Layer 4 of a small transformer language model trained on English Wikipedia (8 layers, counted from 0, width 64).
A neuron's activation on a vector x is SiLU(gate . x) times (in . x), where the dot is the dot product.

Input weights of the MLP neurons that the questions are about. A number n stands for n times 0.0088.
n7 gate: 10 11 13 0 53 -10 36 -4 -14 -27 -10 26 6 -19 7 6 -19 4 -19 -18 -9 -1 4 -13 46 4 47 7 -28 6 -6 19 1 -18 3 -4 -15 3 -11 -7 -29 11 4 5 -17 -11 6 4 23 -29 12 -42 -12 -34 20 10 -6 -2 -24 34 -35 13 -7 27
n13 gate: 22 18 5 12 -10 38 11 14 0 10 -23 12 -25 -54 -37 0 29 7 3 -1 -26 -1 -11 -4 -12 -2 -14 2 -42 43 23 -23 -1 -22 18 -15 23 2 -6 -3 -17 30 -17 -40 -28 1 4 -25 6 17 -8 -47 12 -3 8 -15 15 -19 -14 -14 -36 11 -10 29
n52 gate: 21 12 -38 -2 2 38 2 -6 28 -3 -6 -13 22 -22 -1 9 -15 -15 -8 22 -16 -24 -2 35 41 -6 -23 -3 -26 61 -8 -14 8 7 -5 24 4 26 15 33 -19 12 -29 -94 -15 74 -4 -6 13 18 3 8 49 -25 -36 6 9 -21 -25 21 -4 13 -37 -35
n55 gate: 33 30 -2 9 -18 16 22 14 45 -37 10 -14 4 13 15 -11 7 19 -27 -28 -22 13 -13 52 -18 -11 -2 -10 -48 -1 -4 9 14 -13 -26 -5 37 49 43 5 8 -32 -3 22 -25 10 -2 0 -43 -3 7 22 -9 30 -6 -14 15 5 -6 19 1 -13 -31 -27
n61 gate: 17 -54 3 38 33 -2 31 -2 6 6 -18 23 -24 -5 -5 -20 -32 0 -24 -3 -31 -5 41 -34 5 -29 45 0 21 -30 24 0 -41 -10 25 16 -40 34 -5 -15 20 27 2 20 2 -3 -3 -57 5 -41 -26 0 -6 -25 2 27 12 -7 -11 6 21 -10 -27 -20
n75 gate: -19 -3 11 -15 34 -21 -3 2 -1 3 -35 16 6 -41 -28 16 0 -27 -7 -41 -20 -13 26 35 21 2 5 4 -27 25 -42 16 4 -40 4 29 14 32 34 -7 -45 -41 2 -22 -10 28 -3 -23 -15 13 39 0 -20 6 -11 -9 6 8 15 -9 -55 4 -13 5
n100 gate: -10 35 1 -14 35 0 6 10 -13 -52 -66 9 23 -26 -56 3 3 -4 -3 -45 -1 4 19 -12 47 -18 -28 -17 14 2 16 -47 2 6 5 36 5 19 -30 -9 0 25 5 -22 -25 12 14 -15 19 -6 -22 5 10 -19 -5 11 -15 -13 13 22 -29 -19 10 1
n109 gate: -18 -3 -3 2 21 -19 12 28 16 5 -19 13 1 -31 -11 4 -2 37 14 -10 11 -18 -10 15 46 -1 -32 6 -57 -20 31 -3 -15 26 19 -25 -18 35 60 69 11 18 -39 3 3 5 -24 -11 3 -32 7 -18 15 10 33 -5 -5 4 18 -9 1 -26 -43 3
n112 gate: -33 18 26 -11 29 -44 36 9 -19 -14 -17 -25 -20 -15 14 -21 15 -30 2 -30 -12 12 -18 17 -13 -3 -49 17 -3 -12 34 15 16 -24 -13 14 7 19 49 25 -19 2 -20 9 -3 -34 11 19 10 -10 24 3 -26 -7 -8 -49 -14 14 -30 -22 -33 7 37 19
n118 gate: 62 -2 -14 7 -11 -11 9 -31 15 -2 -20 -23 31 7 30 0 18 -16 -28 -44 -38 -10 9 -6 28 -23 16 12 -1 24 -2 -9 -25 -52 19 -19 22 24 -20 -29 -21 -22 9 -8 -2 -8 2 -31 -8 -17 -15 -16 -27 -25 -3 -41 -1 11 3 10 1 44 26 -23
n136 gate: 53 3 22 31 -16 -37 38 15 8 -28 4 17 -6 -49 -6 -23 -8 -17 -7 -60 20 -38 44 -13 -22 38 -6 -3 6 -5 15 0 19 22 11 -8 -21 -10 -14 18 -56 24 13 25 -26 3 -11 -30 -21 23 19 29 28 0 23 -28 -10 -18 -4 -7 37 37 22 4
n152 gate: -16 -20 3 -15 63 -19 -2 -10 -19 -3 9 23 -42 -13 13 -20 -25 -20 -45 16 -2 29 -6 -8 -16 21 21 -29 13 -16 -24 -22 -6 17 32 12 7 -23 -2 -11 9 -20 16 -7 -25 -34 -2 -29 36 -11 1 -12 5 -56 6 2 20 7 -26 -8 -40 -47 0 -8
n163 gate: -4 -44 21 8 -1 14 16 -3 7 7 13 13 20 -2 30 38 -37 -3 3 -16 -21 -20 -8 11 -9 -6 21 24 20 -20 -1 31 42 -16 -9 -8 54 4 19 -11 2 3 21 -10 -13 20 6 -8 8 -47 -25 5 -40 -8 37 3 -3 29 -24 -13 -43 -17 28 -32
n183 gate: 34 22 12 -30 1 8 -22 5 11 8 -15 0 23 28 -20 0 -29 -10 41 -14 -18 -53 -18 17 8 -11 -39 -30 -61 -15 -24 -36 -32 -22 33 -1 0 16 8 11 17 39 21 -27 -6 -8 -24 -30 9 0 -59 38 18 2 34 -4 12 18 2 -26 7 -32 18 -18
n7 in: -15 -1 16 -40 5 9 -16 13 25 17 -23 8 15 -3 -9 -17 19 -2 -42 35 10 21 -2 -24 27 0 19 -27 -2 -7 5 37 -9 8 3 24 -11 -7 3 3 18 12 33 -15 3 -11 33 12 47 -23 35 0 8 7 -42 -9 -28 11 29 -3 2 25 -50 -37
n13 in: -32 3 2 11 -11 29 -33 13 -13 -1 -3 2 -5 4 -16 32 -21 -20 11 24 -25 -10 -16 -3 -14 -39 -41 27 -12 8 28 -12 6 -10 0 1 -1 -17 -58 -36 0 0 -38 -12 5 -12 3 -16 2 25 -13 -25 4 -35 -24 -11 20 -5 4 -27 -33 -33 -19 20
n52 in: -21 1 -3 -4 0 14 0 -6 -23 34 34 26 -4 -1 -28 -23 10 21 34 -30 -40 -13 -22 -18 19 -19 26 8 14 18 -19 13 -13 48 21 -21 10 -19 14 16 18 10 40 -26 -23 -19 12 18 -27 26 51 -42 -10 49 -12 -17 48 -7 -3 5 -15 -34 5 -30
n55 in: 5 13 47 0 -12 13 -3 -8 16 -13 -9 -16 11 2 30 10 -3 1 -24 -10 1 13 -20 -5 -15 -1 -18 -29 31 18 -18 0 33 19 -9 45 1 14 4 23 25 23 -37 36 13 -40 17 20 -24 29 13 24 -30 5 8 9 40 43 -11 -16 5 -36 5 -2
n61 in: 25 -31 -10 -9 -4 16 7 -12 -43 22 -21 -23 4 39 6 -24 -30 3 2 7 -20 51 24 5 5 -11 46 9 1 -34 6 -31 -17 -30 10 -2 4 35 -4 -24 16 -27 19 23 -15 -34 58 -32 30 22 -5 -34 -46 4 2 37 18 25 -19 -10 -12 -34 17 27
n75 in: 26 6 -28 -15 34 -18 0 10 -25 5 -2 23 24 -15 -1 26 17 14 -28 -10 7 -24 37 -18 16 24 -18 5 7 1 4 2 -19 0 -1 24 -34 11 23 -29 -9 7 12 -16 37 -3 -21 5 2 14 2 18 11 -11 31 18 -10 -32 -10 -12 20 60 10 13
n100 in: -18 -11 9 1 18 43 -39 -41 -10 -14 -20 45 17 42 9 -4 -11 8 23 10 12 9 4 18 -10 23 -30 13 17 5 0 26 -8 52 -44 5 33 -36 -3 -2 5 13 24 9 0 -23 -13 -6 14 2 -23 22 -7 -14 -3 7 -3 -11 2 -16 11 -41 -21 -19
n109 in: 1 -25 -3 30 -18 -26 28 -18 -15 -13 -3 -6 9 -5 16 -13 -6 44 4 -25 1 12 17 3 -21 24 62 28 0 -40 61 18 0 -19 -25 -35 -7 14 -22 12 -11 -15 3 34 -20 -23 11 4 15 7 13 -2 -45 18 16 7 10 7 -48 -4 -25 12 -6 10
n112 in: -7 12 35 3 3 -41 -21 -1 -24 11 11 16 -2 -5 -23 33 1 -6 18 10 18 -6 24 -9 3 -21 9 -1 4 14 36 -27 6 -27 1 1 19 -12 -44 40 -39 -6 -24 26 -2 -48 -32 -5 15 34 21 -18 -24 1 -14 -11 17 9 -13 4 27 42 7 1
n118 in: 4 23 12 7 -18 -13 -28 -4 41 -1 -13 13 -27 21 37 -7 -12 10 56 54 5 2 -37 -18 -26 -20 8 20 -16 17 20 13 32 -12 4 -21 -22 0 9 -13 -21 -18 -33 9 16 17 16 -4 8 -38 5 14 -5 12 -18 -30 -14 -2 -38 -5 -5 3 -13 -9
n136 in: -6 20 19 16 -27 60 -13 -18 -29 -12 8 -10 -42 20 -21 13 46 -18 30 18 9 -14 11 6 -26 -19 7 -23 -27 -1 19 -2 25 10 -21 -5 29 8 30 5 -3 -23 11 3 -26 11 -29 -8 43 -7 -39 -1 -26 -8 -20 25 8 -24 -20 -11 -6 -16 5 -5
n152 in: -25 34 24 34 8 2 -9 29 5 51 -37 -44 -11 -1 36 8 12 -8 0 -3 22 6 22 0 32 26 -8 -22 21 32 0 3 -46 -15 -13 -12 -27 5 6 -6 -9 17 24 18 -5 2 -24 27 3 11 -16 -4 -26 8 -22 -9 -14 41 13 32 4 5 7 3
n163 in: 3 10 -10 14 5 15 -17 37 3 -44 27 1 -22 -16 -34 -38 -14 -12 15 -1 8 -27 -16 16 -5 -2 -57 -11 -3 -29 11 18 -51 3 18 1 23 13 20 25 -9 17 -7 -23 41 -12 17 14 -5 3 -7 -18 27 -10 -30 -30 -17 -8 13 -10 21 4 14 13
n183 in: -13 -14 -33 13 -8 33 -26 3 11 24 22 12 -19 -3 -27 -3 -16 11 6 -13 30 14 -38 6 21 -33 1 53 4 11 -21 -25 -31 -15 5 3 30 5 5 -1 8 -30 -9 5 29 -63 12 10 -6 -5 -28 23 -15 -56 23 20 5 -14 31 -2 4 41 -3 23

Each question shows a token from some text and the vector x that enters the MLP there. A number n stands for n times 0.052.

"ca": -27 -12 6 0 9 13 1 -13 -25 25 -17 13 17 -16 -10 -4 -5 3 31 4 7 12 -12 17 4 13 29 57 29 9 -24 7 6 23 -28 -23 -46 -14 -33 -19 8 3 6 7 -9 -15 12 20 14 9 54 -16 5 23 -69 -40 -16 -4 27 -40 0 -27 5 -10
The two highest activations, in order: n136, n163

"ed": -37 -27 -28 -30 20 4 -9 21 11 -4 22 -23 15 -11 11 7 -26 -9 -24 -8 18 -3 8 -2 23 5 13 23 8 7 -30 42 -16 38 23 15 16 -29 -38 17 -11 8 9 31 30 -14 12 -5 37 -17 -13 11 -4 -19 -20 21 -10 28 15 -4 15 -18 10 33
The most active neuron and its activation: n7, at about 3

"O": -23 7 -38 7 8 22 16 -58 -11 5 7 -16 3 -17 5 -11 -37 -4 15 -29 -1 -20 9 -7 20 29 -32 -21 -7 -29 -41 -29 4 32 -8 -5 -12 -9 -13 -41 -23 -8 -12 3 -11 3 23 4 16 19 39 10 9 22 -59 -13 -3 9 35 -30 -17 -18 -10 1
The two highest activations, in order: n52, n100

"ating": 1 -19 -19 -35 -28 23 -30 -14 -19 29 -6 16 15 -7 2 11 -44 -5 -19 -36 18 22 19 -22 29 -9 19 16 -9 -8 -48 -18 14 25 4 25 -7 -11 -42 -6 -4 12 24 -8 13 13 -2 3 44 15 -8 2 -3 12 18 -7 0 6 38 -8 4 -35 15 2
The two highest activations, in order: n100, n183

".": 27 36 9 -18 5 -33 -19 -23 -20 -6 1 -16 17 -26 -2 -1 -19 2 1 23 9 -15 14 -32 6 24 -11 27 9 -7 -1 21 27 5 -47 -22 -13 -15 11 4 4 -3 -10 -21 -4 10 3 5 42 27 -5 19 29 7 -44 -24 -35 21 23 37 -16 -36 19 -6
The most active neuron and its activation: n100, at about 1.5

"ri": -15 -24 -30 -9 19 41 15 -1 -3 13 -29 1 19 3 -14 0 1 -16 25 -8 -3 12 -14 42 7 -17 -31 41 14 -16 -2 25 -12 39 -40 -24 34 -3 -1 -25 12 -2 8 -12 -30 34 20 29 10 -1 -5 29 6 1 -43 1 11 -37 -43 -28 19 -21 -7 -11
Which three neurons fire most, strongest first? n52, n100, n163

" |": 7 10 -14 4 -22 -11 -19 -22 -11 -2 -3 -1 23 3 5 5 4 -2 1 8 26 35 -8 0 -12 16 -16 2 -16 -6 22 30 2 15 -9 9 -11 -1 -9 -6 -2 -1 -14 8 10 -28 14 -5 70 12 0 -17 -22 8 1 -20 -5 19 -12 -18 -28 9 -5 22
The neuron with the highest activation: n112

" way": -1 -18 -56 -28 -8 11 -26 17 -16 49 9 17 9 9 16 -12 -15 -15 -13 -8 1 -7 -15 -2 18 -8 -32 16 6 20 -63 -5 7 14 20 5 -18 -4 -30 -14 -26 -17 23 4 2 14 9 -11 43 25 -29 5 -6 -5 -33 -14 -41 -23 20 -18 2 -42 -7 -11
Which three neurons fire most, strongest first? n183, n52, n109

"ique": -21 -19 21 -26 -17 -21 -1 5 -14 16 6 -20 13 -4 -23 18 1 25 10 1 -7 26 23 -7 27 -26 29 45 16 -8 -57 -8 5 23 -23 2 -26 -13 -11 -11 -9 -41 1 -10 27 12 -2 6 32 39 8 -3 -5 -24 -39 34 5 11 -13 -19 5 23 -21 -5
Which three neurons fire most, strongest first? n75, n163, n52

"-": 2 22 -30 -33 4 29 6 -49 12 -7 26 1 2 9 35 -17 -16 -8 21 34 7 -25 -4 15 13 -39 -2 -38 -1 -36 -13 -22 26 -7 -33 -26 39 0 -6 -27 -32 28 -31 -32 25 -15 -12 -14 16 -9 -7 -9 -29 -26 -12 -4 -20 11 10 20 -9 -15 18 6
Which three neurons fire most, strongest first? n118, n163, n183

" ob": -65 30 7 12 5 4 36 -12 30 14 20 8 -5 29 1 11 13 -7 12 -2 -4 -17 28 15 -31 -12 -7 4 -19 -33 -27 -9 8 10 -21 17 -17 24 -19 9 -7 -17 5 -25 30 -52 3 -5 29 -13 -18 -7 0 5 -34 0 12 10 -23 -42 34 -6 1 -15
The most active neuron and its activation: n112, at about 2.6

" Location": 3 -3 1 -41 -19 9 11 -3 -21 -33 18 -30 6 24 25 12 -25 16 17 33 51 -9 9 8 -3 9 9 38 -1 -3 -10 -20 4 12 20 15 -52 19 -39 -10 15 -11 -7 6 41 -20 1 -36 14 17 15 19 6 -37 9 9 -13 7 18 -37 -21 -20 -4 41
The neuron with the highest activation: n183

"co": -30 -3 -13 -5 -12 28 21 -14 6 11 -25 14 -9 1 8 14 17 -21 12 23 9 26 18 -6 -1 -14 53 46 37 -1 12 -16 20 -21 -50 -24 -12 -26 16 -30 0 -15 6 13 2 -10 -9 10 19 6 62 1 -17 -2 -41 -28 19 -8 24 -20 10 -18 -9 -15
The neuron with the highest activation: n112

"ion": -23 -34 -1 -45 7 -3 20 -6 5 30 10 8 -3 -12 -18 6 -7 -14 -16 0 2 35 13 3 25 -22 -6 23 32 -29 -35 -15 20 18 -5 -4 -13 -1 10 -42 -30 -1 7 8 22 6 -1 5 53 10 46 9 -11 -12 1 -7 -12 -28 15 5 -2 23 3 9
The two highest activations, in order: n75, n7

" the": -15 -27 -18 -1 -35 -11 3 4 -7 13 -11 -31 9 17 -5 -3 4 -21 27 -21 40 14 10 39 0 8 5 -20 36 -2 -20 -27 -3 -10 -1 15 -1 -26 -10 3 3 4 -21 -11 14 -13 -8 -23 63 -1 -14 -9 -13 -1 -28 3 7 7 -11 -2 -19 11 2 7
The most active neuron and its activation: n152, at about 1.4

" to": 17 9 11 44 1 19 -13 28 -21 2 17 -6 19 8 -24 -18 6 -18 -4 -8 36 20 1 23 -14 -5 -35 -24 3 27 -19 4 15 0 20 -5 31 -21 -21 -34 -16 4 11 -13 27 -4 -49 -6 36 40 13 -11 -26 -5 -35 -41 11 3 22 -18 -17 -10 -3 3
The most active neuron and its activation: n13, at about 7.5

"y": 46 10 -24 18 -3 -4 -14 -18 21 20 9 8 17 25 -1 19 10 -11 10 10 39 -2 -9 4 13 -3 -7 -20 7 -9 -5 -36 4 57 -24 -19 -12 -20 59 -1 -40 21 22 16 0 25 32 -25 -2 21 -25 -11 16 -26 -45 -2 2 33 42 19 23 -22 -9 -4
The neuron with the highest activation: n136

"st": -7 -18 29 19 3 -1 -8 5 -20 4 0 -15 30 -15 23 12 -14 -3 7 -11 26 -54 -15 -1 2 -14 -34 -9 51 -11 17 -5 12 8 -27 -32 40 -3 2 3 -33 4 -11 -16 41 3 15 -19 15 -32 20 6 -44 -5 5 -41 -35 6 27 18 -6 11 27 -11
Which three neurons fire most, strongest first? n163, n112, n118

" g": -25 -49 -22 35 9 -14 -15 -7 -15 -4 17 32 8 -3 -6 -22 -20 -24 50 -2 -13 17 10 -26 -12 -33 -15 -4 -11 2 19 -39 15 40 -14 -5 10 -7 -37 11 24 -8 -43 -25 15 22 20 -19 23 -7 6 -11 -1 -9 -39 10 -48 13 2 16 24 -13 -18 12
Which three neurons fire most, strongest first? n100, n61, n75

"ve": -14 -15 28 -6 -9 41 -10 -11 -1 1 10 20 25 -18 -10 32 -7 -24 -5 -42 10 9 8 -35 35 -35 31 32 29 -4 -4 -31 -3 51 -10 15 15 -2 -23 -17 7 0 27 35 -6 25 -29 26 28 3 10 10 -10 -4 -20 -18 7 -8 26 6 29 -24 -8 5
The most active neuron and its activation: n100, at about 8.6

"rom": -9 2 -41 62 -9 20 -6 7 16 29 30 -19 22 20 14 -3 14 7 40 -7 25 -22 18 40 -11 4 8 13 29 -18 15 -14 47 -12 19 -7 6 -11 27 8 -9 9 14 14 -24 2 -13 16 34 -14 -31 24 -2 35 -20 -17 5 2 -10 -38 11 -19 -23 -6
Which three neurons fire most, strongest first? n109, n136, n75

" t": -21 -10 -45 19 -13 -28 -15 -4 8 30 18 6 8 1 16 -34 -28 27 6 17 0 -21 -11 -39 -31 -36 0 -15 -10 -1 -5 -10 14 20 -15 -3 -1 10 -27 -4 -3 -17 8 -3 68 4 29 -18 2 17 -8 -11 -28 12 -59 -33 -28 31 41 13 -14 11 6 -7
The neuron with the highest activation: n118

"ate": -24 -9 5 -9 -11 17 13 -1 -28 -12 17 -7 15 17 12 31 -18 8 1 -27 8 16 -15 -32 35 -9 31 35 35 -11 -34 -15 -6 9 -15 21 24 -24 -2 -7 -1 -3 24 -16 38 -5 24 -11 45 15 6 -3 -15 46 -18 -3 12 -16 7 9 -4 -32 16 5
The neuron with the highest activation: n100

"io": 17 -14 -8 -22 -34 4 32 -15 -19 28 7 -8 -3 -25 -14 -2 2 -10 25 25 9 10 19 23 -12 -6 28 23 24 -24 -21 20 14 19 -47 -39 -7 -22 27 -46 -8 21 11 17 -21 4 -26 7 24 -9 56 20 10 -12 -43 -16 -21 19 17 -22 -11 -11 8 7
The most active neuron and its activation: n136, at about 0.88

"ic": -66 -20 -13 -19 -2 -5 -5 -3 7 11 -9 17 10 1 -53 31 1 -14 -18 -35 -2 5 14 -3 7 8 34 31 12 -17 -39 -9 8 12 -19 -11 43 -6 -10 -13 -24 -23 -10 5 34 3 7 -11 25 42 40 6 -22 -7 -54 -4 3 7 4 11 -13 -19 -19 11
The most active neuron and its activation: n100, at about 1.7

" 6,": 15 26 -37 -4 -1 13 -18 -19 -16 14 -1 -19 1 22 8 -13 -10 -11 34 49 4 30 32 -23 21 14 -4 14 40 3 6 -2 39 8 13 -23 53 -24 5 -10 17 -2 -52 17 37 -20 18 5 35 -22 -9 -18 -27 -6 -7 -31 20 8 12 19 0 5 14 -16
The neuron with the highest activation: n118

"ir": 2 1 -9 57 -24 0 -15 -5 1 5 -3 32 6 26 36 33 41 -12 -6 -25 12 -19 -11 -18 -31 -6 -12 -16 7 -3 1 -4 44 53 -9 10 22 3 21 -19 -34 12 -22 6 19 -12 27 -24 3 -33 -6 11 -22 -33 -13 8 1 -32 -19 -6 21 9 -10 -40
Which three neurons fire most, strongest first? n136, n118, n55

"es": -45 -33 -26 -13 8 -3 -7 2 13 -2 33 25 6 -44 -3 11 -13 2 10 20 5 23 3 16 39 -6 37 30 1 -24 -26 6 -15 -11 -21 11 -19 -13 2 -26 11 -7 -1 11 31 -8 -12 1 18 36 34 39 -32 -18 -53 -5 -13 -4 30 0 -9 -22 15 12
The two highest activations, in order: n75, n7